Layer 10 of a small transformer language model trained on English Wikipedia (15 layers, counted from 0, width 128).
A neuron's activation on a vector x is SiLU(gate . x) times (in . x), where the dot is the dot product.

Input weights of the MLP neurons that the questions are about. A number n stands for (n - 128) times 0.0044.
n2 gate: 85, 133, 186, 95, 163, 143, 164, 153, 130, 179, 133, 130, 112, 91, 152, 76, 96, 98, 108, 133, 114, 123, 74, 159, 97, 113, 119, 126, 128, 94, 103, 112, 135, 168, 129, 122, 109, 134, 152, 94, 116, 128, 163, 150, 107, 168, 150, 95, 71, 159, 113, 187, 130, 129, 180, 119, 70, 119, 126, 101, 169, 91, 123, 173, 155, 154, 93, 160, 64, 113, 112, 112, 160, 213, 120, 75, 168, 113, 85, 91, 174, 169, 158, 97, 81, 156, 64, 67, 112, 105, 140, 179, 181, 155, 107, 99, 90, 157, 122, 110, 86, 82, 120, 124, 140, 189, 86, 109, 135, 161, 164, 67, 97, 98, 67, 154, 155, 133, 107, 125, 138, 139, 128, 126, 146, 153, 132, 180
n76 gate: 122, 73, 164, 119, 154, 159, 126, 117, 204, 166, 147, 156, 177, 149, 102, 101, 112, 109, 175, 130, 108, 85, 107, 172, 125, 137, 105, 74, 134, 120, 161, 231, 130, 150, 95, 134, 150, 119, 107, 111, 69, 187, 115, 92, 184, 76, 96, 128, 200, 115, 90, 186, 80, 147, 107, 109, 167, 124, 128, 101, 192, 166, 129, 137, 143, 155, 103, 121, 147, 134, 119, 92, 131, 154, 146, 176, 99, 113, 71, 153, 93, 155, 107, 180, 168, 136, 110, 130, 112, 99, 137, 145, 178, 138, 157, 132, 167, 97, 115, 136, 167, 69, 56, 161, 93, 95, 110, 115, 126, 175, 162, 144, 99, 100, 110, 139, 143, 143, 151, 127, 99, 142, 89, 117, 128, 87, 121, 175
n80 gate: 131, 149, 101, 148, 160, 189, 111, 69, 106, 163, 148, 84, 186, 146, 136, 70, 138, 145, 184, 162, 139, 84, 63, 115, 134, 93, 107, 136, 154, 114, 114, 121, 115, 180, 107, 94, 115, 138, 181, 111, 158, 115, 100, 136, 148, 141, 96, 158, 135, 120, 176, 125, 173, 184, 169, 110, 138, 117, 138, 125, 136, 191, 143, 123, 119, 72, 124, 150, 203, 131, 126, 137, 92, 143, 132, 143, 115, 91, 161, 151, 122, 145, 37, 113, 194, 154, 152, 141, 107, 151, 57, 137, 139, 89, 151, 204, 125, 84, 149, 139, 179, 196, 98, 204, 92, 93, 99, 119, 146, 105, 136, 163, 115, 164, 146, 153, 169, 164, 113, 153, 70, 82, 88, 109, 191, 58, 89, 134
n89 gate: 173, 158, 129, 129, 173, 154, 128, 121, 104, 123, 122, 159, 151, 155, 135, 111, 140, 144, 107, 135, 71, 95, 148, 140, 112, 147, 89, 119, 140, 104, 113, 133, 124, 134, 144, 179, 148, 147, 146, 137, 191, 157, 108, 148, 118, 41, 183, 143, 154, 104, 74, 84, 144, 183, 179, 170, 109, 155, 162, 140, 97, 142, 119, 123, 113, 136, 164, 129, 148, 183, 156, 168, 110, 141, 83, 192, 150, 118, 127, 99, 164, 138, 100, 105, 129, 94, 226, 159, 157, 134, 203, 143, 161, 149, 97, 184, 117, 139, 134, 140, 124, 183, 92, 141, 172, 126, 98, 110, 128, 72, 111, 116, 167, 131, 129, 166, 130, 134, 109, 121, 147, 149, 81, 99, 186, 101, 102, 151
n145 gate: 128, 139, 170, 130, 185, 129, 150, 230, 149, 148, 149, 148, 79, 137, 140, 104, 182, 109, 148, 129, 111, 66, 90, 149, 105, 151, 50, 186, 158, 142, 91, 189, 173, 121, 100, 189, 154, 174, 150, 145, 142, 154, 112, 186, 128, 122, 135, 124, 106, 129, 120, 108, 143, 197, 136, 164, 83, 93, 131, 174, 131, 140, 167, 123, 99, 113, 144, 158, 158, 139, 167, 197, 133, 137, 87, 182, 145, 119, 92, 116, 172, 180, 123, 139, 84, 111, 117, 118, 135, 129, 121, 143, 89, 105, 163, 78, 88, 136, 98, 90, 169, 191, 85, 106, 147, 123, 125, 141, 125, 132, 99, 126, 94, 153, 109, 84, 122, 136, 85, 119, 87, 189, 133, 116, 192, 112, 130, 150
n153 gate: 104, 143, 102, 58, 130, 94, 169, 162, 133, 133, 94, 159, 120, 160, 80, 157, 125, 168, 180, 78, 132, 141, 111, 155, 141, 152, 132, 91, 148, 127, 118, 172, 73, 144, 79, 107, 133, 181, 137, 120, 154, 149, 114, 155, 158, 71, 122, 119, 114, 99, 137, 192, 158, 171, 67, 159, 133, 110, 168, 156, 100, 145, 119, 120, 96, 95, 125, 191, 127, 190, 147, 142, 99, 157, 178, 160, 108, 158, 146, 176, 194, 110, 114, 123, 132, 149, 150, 105, 105, 203, 167, 145, 127, 165, 148, 135, 147, 182, 67, 151, 111, 162, 131, 130, 158, 138, 140, 145, 116, 129, 120, 86, 142, 95, 41, 167, 116, 132, 106, 139, 194, 137, 165, 119, 186, 126, 153, 124
n199 gate: 118, 53, 152, 159, 143, 72, 98, 123, 72, 105, 119, 134, 76, 114, 94, 147, 127, 136, 133, 161, 107, 104, 190, 118, 118, 106, 100, 138, 113, 83, 111, 142, 133, 101, 140, 115, 136, 119, 134, 139, 88, 85, 110, 133, 176, 139, 102, 98, 198, 92, 143, 164, 159, 118, 78, 111, 117, 96, 172, 122, 136, 109, 173, 129, 102, 144, 110, 173, 153, 87, 95, 101, 136, 139, 133, 177, 111, 121, 119, 123, 136, 98, 92, 115, 114, 105, 125, 151, 133, 115, 148, 147, 53, 139, 181, 97, 145, 145, 73, 157, 90, 176, 116, 74, 84, 162, 151, 137, 124, 144, 179, 142, 154, 113, 146, 152, 140, 73, 115, 162, 157, 143, 109, 163, 96, 146, 100, 121
n2 in: 124, 176, 136, 156, 135, 118, 157, 161, 104, 165, 85, 118, 73, 88, 169, 88, 98, 107, 131, 140, 71, 73, 87, 134, 183, 128, 101, 143, 154, 46, 89, 159, 138, 104, 117, 139, 124, 132, 139, 158, 142, 135, 111, 164, 175, 154, 112, 115, 119, 160, 139, 177, 96, 113, 186, 164, 110, 138, 67, 138, 127, 148, 132, 146, 150, 139, 95, 119, 122, 132, 130, 87, 127, 167, 140, 111, 109, 144, 101, 117, 150, 181, 154, 99, 126, 139, 128, 150, 89, 136, 122, 131, 125, 161, 160, 120, 135, 115, 115, 100, 101, 120, 117, 115, 59, 158, 90, 97, 150, 116, 144, 96, 91, 106, 111, 88, 114, 187, 87, 96, 150, 98, 147, 92, 174, 170, 107, 146
n76 in: 144, 126, 137, 146, 133, 157, 121, 113, 90, 148, 155, 101, 88, 118, 176, 160, 130, 157, 89, 104, 123, 148, 130, 156, 151, 133, 105, 146, 121, 159, 114, 104, 183, 108, 165, 153, 95, 140, 140, 145, 116, 130, 177, 180, 133, 106, 122, 99, 42, 104, 143, 115, 139, 187, 110, 114, 122, 126, 171, 137, 82, 91, 91, 140, 134, 43, 162, 89, 102, 75, 124, 132, 183, 129, 76, 104, 132, 147, 104, 147, 151, 70, 113, 97, 94, 130, 113, 119, 152, 170, 116, 114, 89, 121, 64, 78, 135, 132, 190, 116, 113, 101, 121, 94, 174, 127, 163, 149, 128, 113, 72, 158, 138, 124, 128, 140, 124, 124, 104, 101, 146, 116, 145, 126, 180, 74, 170, 132
n80 in: 149, 78, 95, 120, 147, 118, 135, 102, 114, 126, 117, 162, 102, 124, 139, 101, 156, 162, 148, 107, 136, 170, 170, 170, 170, 74, 147, 97, 112, 56, 150, 125, 129, 177, 129, 78, 116, 114, 67, 132, 105, 117, 91, 103, 194, 151, 100, 119, 185, 149, 150, 128, 102, 140, 144, 135, 138, 127, 172, 134, 132, 161, 128, 64, 125, 75, 146, 80, 142, 84, 135, 123, 115, 121, 109, 150, 87, 95, 140, 181, 190, 87, 113, 105, 130, 86, 119, 142, 45, 121, 161, 153, 111, 116, 96, 178, 116, 110, 115, 158, 64, 111, 107, 75, 107, 147, 140, 124, 140, 113, 108, 150, 98, 134, 199, 91, 142, 114, 114, 133, 113, 80, 176, 111, 110, 156, 154, 68
n89 in: 150, 166, 138, 104, 211, 143, 133, 133, 126, 150, 160, 121, 141, 110, 80, 76, 69, 153, 119, 114, 81, 108, 125, 86, 151, 125, 93, 103, 88, 60, 120, 156, 114, 143, 180, 116, 125, 95, 147, 138, 118, 127, 98, 132, 109, 121, 102, 167, 96, 157, 135, 95, 141, 167, 140, 116, 124, 97, 152, 120, 126, 95, 47, 87, 122, 96, 135, 139, 128, 124, 155, 250, 183, 142, 88, 148, 101, 132, 190, 100, 183, 120, 125, 112, 129, 129, 112, 150, 89, 151, 161, 139, 154, 86, 114, 136, 114, 126, 75, 200, 149, 116, 131, 120, 143, 165, 60, 73, 132, 146, 136, 149, 150, 130, 142, 97, 144, 119, 130, 103, 118, 137, 95, 62, 166, 126, 89, 130
n145 in: 133, 112, 180, 92, 120, 109, 111, 192, 167, 142, 179, 184, 118, 67, 186, 146, 135, 131, 106, 110, 99, 46, 69, 139, 109, 98, 134, 80, 127, 111, 155, 94, 82, 132, 91, 121, 96, 87, 98, 138, 128, 93, 84, 205, 92, 138, 120, 127, 173, 176, 124, 134, 112, 138, 147, 80, 80, 197, 120, 144, 115, 125, 117, 152, 107, 136, 169, 147, 131, 132, 152, 127, 106, 97, 151, 151, 151, 108, 144, 118, 86, 136, 138, 114, 140, 132, 92, 73, 85, 127, 138, 139, 110, 126, 65, 122, 94, 170, 82, 146, 115, 107, 136, 185, 184, 97, 98, 113, 137, 141, 160, 97, 133, 127, 94, 76, 145, 122, 183, 117, 154, 120, 146, 135, 137, 152, 122, 155
n153 in: 129, 76, 122, 162, 128, 132, 141, 93, 154, 148, 177, 94, 103, 108, 102, 149, 120, 134, 127, 92, 167, 114, 116, 140, 116, 100, 129, 121, 147, 140, 152, 184, 168, 139, 113, 95, 146, 152, 157, 180, 71, 114, 159, 155, 93, 107, 146, 103, 171, 86, 108, 117, 109, 67, 141, 101, 155, 149, 52, 123, 87, 125, 126, 125, 131, 140, 152, 84, 116, 170, 132, 135, 134, 67, 117, 167, 87, 121, 136, 96, 107, 87, 123, 149, 100, 141, 125, 130, 117, 70, 123, 138, 117, 150, 114, 127, 159, 100, 161, 114, 140, 94, 113, 143, 84, 128, 85, 155, 136, 179, 105, 113, 59, 98, 149, 94, 154, 117, 119, 137, 146, 90, 72, 127, 135, 111, 77, 56
n199 in: 119, 112, 122, 81, 186, 128, 138, 108, 151, 110, 150, 157, 127, 146, 112, 170, 114, 116, 94, 114, 125, 132, 100, 103, 145, 147, 123, 112, 146, 129, 187, 71, 121, 131, 154, 165, 138, 171, 119, 137, 144, 144, 158, 107, 162, 110, 124, 129, 69, 118, 161, 106, 109, 142, 152, 120, 137, 114, 77, 118, 56, 139, 81, 92, 114, 131, 149, 192, 75, 113, 152, 114, 131, 150, 103, 91, 153, 131, 82, 141, 124, 112, 155, 131, 147, 112, 105, 108, 133, 103, 112, 140, 189, 78, 97, 82, 92, 81, 129, 90, 90, 92, 161, 138, 139, 115, 106, 170, 70, 107, 152, 136, 92, 86, 138, 128, 71, 147, 147, 123, 124, 131, 135, 89, 132, 152, 189, 123

Each question shows a token from some text and the vector x that enters the MLP there. A number n stands for (n - 128) times 0.032.

"st": 162, 98, 100, 113, 105, 120, 137, 97, 163, 94, 140, 176, 112, 177, 86, 137, 130, 141, 120, 120, 108, 104, 131, 125, 131, 115, 163, 160, 119, 123, 107, 156, 122, 86, 140, 145, 129, 107, 142, 116, 110, 104, 103, 88, 140, 145, 167, 132, 147, 85, 140, 147, 146, 124, 120, 114, 113, 118, 143, 137, 139, 127, 97, 99, 101, 130, 163, 144, 130, 158, 138, 105, 135, 114, 111, 126, 58, 163, 102, 140, 159, 130, 141, 118, 122, 118, 126, 74, 171, 105, 160, 147, 144, 119, 123, 107, 123, 155, 151, 175, 105, 123, 127, 119, 99, 174, 129, 178, 95, 122, 101, 90, 150, 123, 142, 128, 139, 110, 124, 145, 125, 150, 122, 110, 121, 152, 159, 139
Which neuron fires most, and how strongly? n199, at about 2.6

"or": 89, 110, 151, 115, 114, 124, 102, 120, 163, 116, 123, 166, 115, 163, 120, 158, 144, 107, 149, 141, 112, 170, 147, 121, 191, 159, 114, 131, 136, 125, 73, 132, 116, 160, 141, 129, 143, 164, 137, 180, 107, 111, 142, 115, 145, 140, 118, 131, 154, 146, 106, 112, 124, 203, 161, 119, 102, 119, 134, 138, 121, 77, 104, 143, 153, 89, 123, 129, 110, 147, 135, 146, 139, 121, 131, 118, 129, 119, 126, 110, 136, 111, 109, 97, 170, 103, 141, 113, 114, 113, 148, 130, 118, 105, 101, 156, 115, 157, 144, 187, 126, 114, 113, 93, 100, 135, 129, 119, 123, 98, 115, 137, 129, 144, 127, 127, 158, 117, 125, 126, 187, 140, 180, 159, 91, 152, 139, 114
Which neuron lights up most? n89

" to": 111, 143, 100, 143, 139, 93, 144, 121, 125, 104, 86, 137, 102, 111, 100, 152, 145, 117, 142, 140, 142, 127, 129, 86, 161, 144, 124, 93, 166, 120, 167, 142, 122, 144, 143, 106, 74, 152, 139, 138, 140, 149, 125, 121, 141, 115, 132, 119, 99, 154, 146, 142, 166, 132, 128, 132, 159, 154, 135, 111, 125, 92, 110, 105, 130, 141, 126, 110, 123, 131, 147, 167, 134, 99, 107, 119, 99, 112, 131, 98, 121, 138, 169, 121, 135, 115, 162, 152, 126, 113, 148, 53, 152, 108, 125, 108, 131, 127, 145, 104, 136, 125, 113, 146, 168, 117, 126, 92, 118, 124, 163, 139, 134, 153, 139, 174, 93, 94, 137, 153, 123, 126, 126, 96, 123, 159, 160, 110
Which two neurons fire most, strongest first? n89, n145

"al": 106, 164, 116, 121, 109, 155, 128, 122, 146, 149, 91, 113, 134, 147, 157, 117, 115, 140, 111, 214, 143, 163, 155, 120, 126, 104, 143, 92, 95, 171, 53, 159, 155, 154, 129, 149, 111, 158, 109, 153, 163, 121, 113, 106, 154, 106, 121, 122, 128, 161, 111, 140, 139, 116, 124, 145, 110, 110, 139, 121, 149, 108, 126, 123, 165, 137, 132, 138, 125, 147, 95, 163, 152, 98, 181, 123, 92, 116, 111, 162, 115, 136, 120, 137, 101, 109, 112, 120, 116, 110, 142, 87, 146, 131, 103, 86, 117, 130, 148, 127, 142, 140, 168, 128, 106, 102, 121, 123, 101, 129, 147, 144, 131, 140, 166, 148, 110, 117, 140, 124, 165, 124, 108, 124, 111, 144, 98, 140
Which neuron lights up most? n145

",": 132, 140, 117, 106, 123, 130, 153, 133, 128, 122, 106, 124, 105, 121, 136, 121, 146, 101, 177, 154, 168, 144, 154, 133, 91, 120, 140, 144, 200, 137, 140, 146, 132, 99, 101, 134, 126, 139, 168, 130, 161, 122, 102, 128, 130, 115, 116, 110, 141, 85, 155, 127, 113, 147, 109, 125, 139, 115, 118, 155, 119, 122, 139, 155, 117, 122, 83, 126, 133, 118, 127, 134, 125, 72, 136, 148, 99, 160, 162, 109, 131, 100, 126, 179, 133, 100, 149, 115, 110, 120, 136, 95, 132, 89, 136, 156, 125, 112, 167, 129, 111, 161, 128, 118, 137, 163, 148, 108, 88, 110, 133, 88, 138, 112, 127, 125, 150, 129, 134, 123, 118, 123, 117, 65, 108, 135, 146, 115
Which neuron fires most, and how strongly? n153, at about 1

" is": 172, 146, 142, 77, 130, 143, 175, 128, 109, 145, 103, 149, 126, 134, 136, 146, 126, 127, 116, 104, 152, 135, 171, 178, 124, 134, 165, 138, 142, 119, 185, 107, 156, 145, 166, 114, 105, 127, 120, 154, 161, 147, 140, 115, 167, 149, 149, 115, 146, 149, 120, 99, 124, 115, 116, 106, 170, 140, 140, 147, 159, 136, 107, 112, 120, 93, 127, 154, 100, 151, 119, 154, 148, 108, 139, 132, 127, 122, 99, 104, 135, 138, 126, 126, 146, 102, 144, 114, 88, 141, 149, 79, 89, 96, 121, 165, 154, 152, 165, 121, 116, 109, 134, 120, 149, 112, 171, 110, 84, 117, 132, 132, 100, 115, 142, 145, 103, 151, 132, 141, 107, 132, 141, 72, 116, 87, 133, 125
Which neuron lights up most? n2

"j": 125, 143, 137, 123, 83, 98, 86, 130, 133, 122, 111, 114, 113, 105, 156, 141, 152, 130, 139, 105, 144, 150, 148, 141, 165, 116, 110, 135, 128, 162, 142, 89, 96, 105, 132, 134, 115, 163, 132, 118, 98, 123, 114, 123, 166, 164, 149, 146, 124, 147, 145, 123, 114, 109, 132, 124, 105, 103, 139, 111, 153, 124, 116, 111, 121, 127, 102, 147, 119, 109, 131, 125, 178, 74, 120, 120, 79, 144, 129, 123, 143, 125, 165, 147, 80, 169, 89, 85, 171, 135, 132, 118, 139, 121, 142, 94, 114, 170, 123, 149, 153, 172, 106, 131, 105, 99, 148, 107, 100, 77, 116, 136, 162, 150, 157, 140, 100, 96, 147, 161, 137, 125, 138, 86, 122, 115, 141, 170
Which neuron lights up most? n153

" with": 111, 125, 118, 132, 140, 152, 145, 105, 118, 125, 104, 145, 114, 159, 102, 124, 154, 116, 139, 154, 138, 95, 120, 126, 107, 124, 117, 116, 171, 128, 164, 142, 156, 138, 158, 105, 65, 154, 123, 114, 166, 151, 136, 125, 135, 149, 132, 118, 143, 129, 119, 122, 138, 117, 105, 158, 158, 120, 131, 112, 131, 111, 111, 136, 133, 169, 112, 131, 119, 123, 105, 134, 154, 95, 95, 107, 88, 138, 131, 140, 146, 115, 156, 110, 96, 110, 144, 133, 114, 140, 139, 48, 117, 107, 131, 110, 104, 139, 141, 147, 89, 145, 125, 144, 170, 120, 139, 89, 104, 128, 177, 144, 88, 118, 140, 150, 129, 113, 133, 145, 116, 143, 105, 72, 134, 117, 163, 99
Which two neurons fire most, strongest first? n199, n89

" in": 151, 134, 144, 142, 131, 102, 133, 110, 168, 121, 140, 122, 125, 134, 92, 112, 136, 106, 149, 122, 172, 95, 168, 92, 147, 129, 160, 134, 166, 156, 154, 118, 138, 175, 167, 104, 108, 125, 125, 131, 158, 138, 123, 141, 107, 138, 124, 110, 155, 117, 136, 144, 153, 127, 75, 138, 93, 121, 120, 138, 127, 127, 114, 132, 123, 126, 124, 102, 109, 130, 126, 142, 123, 19, 119, 147, 92, 179, 120, 102, 113, 143, 167, 109, 126, 117, 151, 126, 107, 113, 146, 100, 122, 139, 123, 147, 114, 137, 129, 119, 141, 139, 128, 154, 118, 123, 138, 106, 117, 122, 149, 107, 102, 136, 140, 144, 119, 108, 126, 143, 109, 121, 146, 104, 140, 148, 128, 133
The three highest activations, in order: n76, n2, n199

"er": 159, 158, 158, 159, 130, 138, 128, 114, 138, 84, 130, 143, 119, 142, 118, 167, 146, 138, 112, 117, 170, 99, 143, 108, 142, 140, 127, 127, 97, 132, 73, 170, 103, 136, 169, 138, 124, 146, 89, 161, 110, 115, 112, 91, 169, 132, 130, 143, 105, 97, 110, 75, 160, 152, 141, 94, 134, 145, 150, 163, 107, 88, 132, 149, 126, 120, 147, 141, 138, 102, 139, 126, 120, 106, 118, 126, 160, 144, 148, 138, 139, 122, 127, 116, 115, 117, 131, 90, 106, 112, 153, 117, 143, 154, 138, 121, 108, 103, 115, 146, 169, 155, 144, 109, 129, 127, 142, 88, 108, 56, 127, 80, 129, 124, 108, 156, 165, 140, 172, 123, 119, 145, 136, 92, 112, 106, 135, 130
Which two neurons fire most, strongest first? n89, n2

"it": 123, 127, 99, 109, 107, 115, 123, 125, 146, 124, 126, 146, 147, 142, 155, 132, 124, 131, 157, 122, 137, 130, 125, 175, 137, 100, 124, 73, 130, 160, 127, 128, 144, 138, 98, 134, 75, 161, 94, 146, 140, 96, 143, 109, 119, 141, 144, 137, 124, 109, 100, 164, 119, 87, 126, 121, 114, 128, 129, 103, 115, 141, 143, 116, 91, 69, 127, 89, 93, 87, 88, 124, 136, 114, 133, 85, 127, 114, 109, 139, 117, 121, 166, 130, 146, 134, 131, 152, 193, 92, 164, 113, 119, 126, 127, 144, 80, 156, 157, 138, 81, 81, 152, 94, 102, 116, 124, 137, 79, 75, 112, 134, 165, 123, 113, 147, 84, 99, 152, 113, 119, 139, 74, 127, 114, 107, 100, 105
Which neuron lights up most? n89

" T": 134, 138, 138, 106, 147, 152, 111, 119, 122, 124, 146, 160, 113, 128, 144, 121, 117, 130, 103, 154, 139, 111, 174, 130, 136, 138, 144, 126, 70, 110, 113, 105, 99, 126, 117, 125, 83, 131, 158, 117, 140, 131, 140, 109, 139, 151, 117, 137, 132, 134, 125, 134, 151, 153, 86, 107, 123, 111, 119, 68, 144, 140, 107, 150, 110, 147, 114, 117, 89, 110, 132, 129, 134, 63, 126, 118, 84, 148, 127, 95, 118, 115, 141, 145, 147, 124, 122, 137, 122, 126, 121, 147, 126, 117, 164, 137, 152, 133, 143, 126, 123, 140, 122, 138, 129, 120, 115, 139, 146, 116, 137, 103, 127, 151, 117, 103, 94, 126, 131, 139, 108, 141, 130, 109, 137, 145, 182, 158
Which two neurons fire most, strongest first? n153, n199

" ": 164, 131, 151, 123, 115, 138, 126, 118, 132, 129, 114, 132, 134, 128, 149, 146, 171, 148, 142, 137, 185, 146, 156, 110, 133, 126, 111, 119, 155, 111, 144, 95, 131, 145, 151, 123, 120, 128, 120, 119, 109, 134, 95, 132, 142, 149, 140, 176, 126, 114, 137, 140, 137, 131, 103, 173, 149, 103, 133, 115, 124, 126, 146, 95, 117, 171, 93, 146, 129, 122, 114, 125, 133, 43, 147, 134, 87, 152, 152, 93, 124, 140, 133, 127, 112, 125, 89, 161, 102, 106, 109, 105, 114, 153, 116, 141, 115, 104, 128, 161, 141, 133, 151, 138, 129, 125, 140, 125, 136, 108, 120, 156, 138, 161, 144, 66, 123, 130, 100, 123, 124, 112, 125, 113, 134, 164, 166, 79
The three highest activations, in order: n76, n145, n2

" for": 122, 140, 117, 136, 143, 139, 134, 102, 146, 106, 95, 121, 125, 127, 103, 112, 136, 108, 134, 175, 151, 101, 130, 78, 125, 145, 129, 120, 169, 145, 163, 140, 156, 165, 173, 125, 80, 163, 118, 105, 171, 159, 117, 112, 139, 150, 139, 136, 144, 172, 142, 112, 137, 144, 111, 152, 148, 134, 119, 119, 143, 119, 124, 146, 147, 172, 112, 104, 117, 114, 120, 160, 125, 69, 116, 83, 99, 121, 143, 107, 125, 138, 160, 97, 158, 121, 165, 126, 130, 126, 141, 72, 130, 116, 134, 91, 97, 147, 124, 137, 109, 134, 146, 128, 163, 127, 146, 95, 99, 111, 153, 122, 133, 126, 140, 176, 104, 84, 105, 156, 120, 142, 127, 102, 138, 147, 144, 120
Which neuron fires most, and how strongly? n153, at about 0.57

"o": 127, 160, 150, 180, 107, 147, 151, 97, 130, 152, 131, 115, 114, 134, 134, 143, 147, 98, 119, 133, 137, 177, 157, 127, 118, 111, 161, 122, 120, 122, 133, 112, 132, 136, 134, 96, 103, 99, 116, 128, 137, 124, 119, 121, 164, 127, 100, 134, 109, 133, 83, 132, 147, 144, 146, 166, 131, 111, 141, 144, 122, 134, 96, 124, 133, 111, 169, 117, 138, 118, 106, 152, 107, 134, 131, 165, 85, 158, 117, 166, 116, 169, 113, 139, 104, 114, 113, 86, 150, 110, 147, 87, 132, 145, 152, 144, 83, 140, 182, 126, 149, 145, 95, 117, 151, 135, 112, 171, 158, 113, 101, 99, 106, 170, 155, 122, 115, 134, 145, 96, 154, 157, 87, 133, 133, 173, 117, 86
Which neuron fires most, and how strongly? n199, at about 0.34

"ct": 114, 166, 93, 139, 146, 107, 137, 88, 125, 186, 121, 102, 120, 120, 118, 111, 170, 122, 138, 109, 160, 133, 160, 167, 104, 170, 157, 121, 104, 134, 137, 98, 149, 167, 98, 107, 138, 133, 125, 128, 93, 118, 139, 93, 121, 142, 119, 126, 127, 98, 118, 143, 128, 129, 138, 131, 115, 153, 133, 132, 122, 114, 92, 92, 134, 141, 102, 94, 134, 136, 116, 146, 146, 119, 128, 110, 155, 132, 108, 148, 90, 99, 128, 140, 161, 129, 111, 125, 143, 135, 149, 101, 128, 134, 147, 125, 106, 175, 142, 156, 102, 97, 103, 127, 74, 160, 83, 167, 133, 93, 122, 116, 129, 155, 108, 81, 62, 123, 138, 105, 155, 176, 117, 130, 133, 115, 161, 127
Which neuron lights up most? n145

" s": 111, 134, 98, 109, 97, 132, 144, 143, 128, 125, 131, 127, 126, 158, 129, 104, 148, 145, 146, 99, 160, 121, 180, 119, 112, 119, 128, 135, 94, 145, 133, 106, 114, 147, 150, 118, 19, 129, 135, 133, 131, 136, 149, 141, 156, 126, 116, 121, 137, 108, 158, 128, 137, 142, 145, 128, 104, 103, 130, 61, 171, 119, 133, 130, 106, 131, 91, 134, 130, 95, 121, 141, 161, 99, 111, 129, 132, 127, 131, 114, 148, 138, 138, 112, 122, 131, 126, 90, 106, 106, 111, 120, 121, 104, 142, 148, 120, 118, 133, 109, 117, 135, 123, 136, 142, 122, 141, 125, 113, 142, 135, 118, 123, 138, 109, 119, 119, 100, 172, 142, 140, 93, 140, 107, 144, 139, 158, 118
Which neuron lights up most? n80

"ol": 103, 146, 108, 138, 93, 104, 150, 108, 135, 139, 100, 139, 159, 93, 133, 86, 134, 141, 115, 110, 181, 120, 152, 136, 142, 118, 95, 99, 91, 173, 70, 127, 143, 129, 120, 134, 106, 121, 65, 131, 158, 138, 150, 130, 144, 168, 142, 148, 140, 138, 101, 155, 132, 121, 123, 127, 142, 152, 159, 137, 128, 120, 149, 83, 150, 124, 64, 110, 108, 108, 118, 112, 162, 141, 140, 87, 101, 182, 148, 139, 96, 103, 111, 149, 139, 83, 127, 157, 109, 112, 137, 129, 136, 90, 140, 157, 100, 135, 123, 165, 122, 129, 103, 96, 137, 129, 131, 158, 95, 110, 142, 140, 149, 124, 178, 136, 105, 141, 138, 99, 124, 109, 138, 96, 134, 153, 110, 114
Which neuron lights up most? n153

"ay": 111, 146, 101, 139, 88, 152, 123, 93, 145, 145, 121, 157, 111, 78, 76, 149, 118, 135, 143, 112, 144, 113, 101, 142, 152, 146, 117, 162, 125, 135, 127, 131, 120, 130, 85, 147, 67, 142, 102, 144, 151, 114, 90, 106, 147, 127, 110, 125, 130, 156, 144, 113, 109, 119, 159, 118, 168, 144, 116, 90, 136, 131, 126, 113, 113, 119, 166, 144, 143, 164, 129, 119, 131, 58, 104, 177, 104, 133, 158, 119, 99, 135, 138, 141, 148, 160, 121, 152, 137, 163, 137, 103, 109, 119, 108, 138, 177, 166, 104, 142, 105, 121, 134, 141, 129, 141, 154, 150, 111, 150, 90, 119, 133, 109, 150, 129, 91, 121, 132, 118, 103, 84, 135, 102, 130, 149, 133, 111
Which two neurons fire most, strongest first? n153, n80

"up": 116, 128, 118, 150, 71, 141, 147, 100, 96, 118, 116, 115, 107, 153, 142, 182, 119, 133, 151, 150, 129, 85, 134, 141, 149, 124, 154, 131, 127, 155, 146, 125, 165, 111, 152, 122, 150, 136, 111, 142, 113, 123, 134, 119, 135, 129, 109, 139, 101, 92, 112, 104, 136, 86, 157, 143, 165, 135, 112, 117, 98, 137, 107, 138, 107, 133, 73, 156, 140, 130, 112, 66, 117, 98, 128, 135, 116, 185, 115, 126, 142, 85, 156, 83, 125, 96, 145, 173, 110, 122, 165, 128, 135, 118, 122, 94, 51, 171, 126, 123, 119, 104, 161, 138, 129, 149, 178, 133, 134, 196, 115, 130, 116, 143, 181, 87, 118, 102, 169, 124, 144, 114, 135, 113, 99, 152, 153, 131
Which two neurons fire most, strongest first? n199, n89

"ar": 139, 128, 110, 165, 104, 133, 95, 123, 146, 114, 109, 134, 117, 113, 74, 120, 101, 119, 104, 152, 135, 91, 118, 148, 109, 104, 124, 150, 150, 162, 95, 136, 138, 118, 134, 154, 108, 121, 140, 143, 114, 143, 131, 116, 159, 151, 135, 112, 131, 155, 143, 86, 137, 142, 140, 173, 123, 143, 90, 89, 100, 138, 113, 112, 186, 139, 166, 135, 133, 70, 98, 121, 148, 81, 123, 166, 125, 134, 95, 106, 121, 110, 122, 122, 74, 115, 97, 144, 116, 129, 117, 122, 128, 132, 131, 141, 167, 133, 144, 118, 124, 94, 101, 104, 90, 131, 172, 137, 160, 120, 102, 109, 143, 142, 114, 123, 110, 151, 163, 156, 140, 83, 88, 115, 78, 105, 147, 118
Which two neurons fire most, strongest first? n89, n145

"1": 97, 147, 81, 111, 141, 161, 124, 98, 111, 111, 95, 108, 136, 128, 158, 136, 151, 100, 201, 129, 135, 164, 147, 139, 107, 145, 159, 134, 149, 116, 97, 144, 140, 123, 128, 112, 152, 150, 140, 134, 161, 148, 136, 115, 134, 130, 99, 103, 152, 107, 162, 116, 122, 123, 133, 143, 123, 105, 131, 125, 112, 134, 125, 140, 77, 144, 77, 114, 147, 137, 139, 88, 120, 62, 140, 150, 122, 152, 178, 127, 102, 128, 100, 116, 108, 126, 132, 107, 127, 130, 100, 117, 130, 141, 113, 176, 124, 134, 168, 126, 152, 130, 131, 122, 115, 157, 176, 93, 125, 97, 96, 126, 140, 136, 165, 118, 139, 126, 126, 133, 145, 106, 116, 67, 143, 101, 129, 108
Which neuron fires most, and how strongly? n80, at about 4

"ell": 132, 99, 143, 121, 93, 111, 126, 118, 167, 167, 98, 123, 127, 143, 108, 104, 124, 110, 135, 149, 174, 141, 141, 137, 146, 105, 68, 90, 119, 177, 153, 133, 128, 122, 166, 120, 112, 121, 88, 106, 172, 150, 131, 107, 151, 106, 149, 147, 132, 85, 81, 119, 137, 126, 152, 107, 137, 180, 146, 134, 139, 97, 136, 146, 144, 92, 154, 120, 128, 105, 125, 133, 144, 160, 134, 116, 122, 117, 146, 158, 121, 149, 139, 140, 148, 104, 124, 131, 171, 117, 141, 74, 110, 116, 126, 168, 114, 99, 159, 106, 128, 130, 143, 106, 77, 110, 119, 106, 107, 192, 105, 165, 150, 101, 143, 92, 110, 121, 135, 116, 149, 98, 116, 129, 126, 110, 158, 105
Which neuron lights up most? n76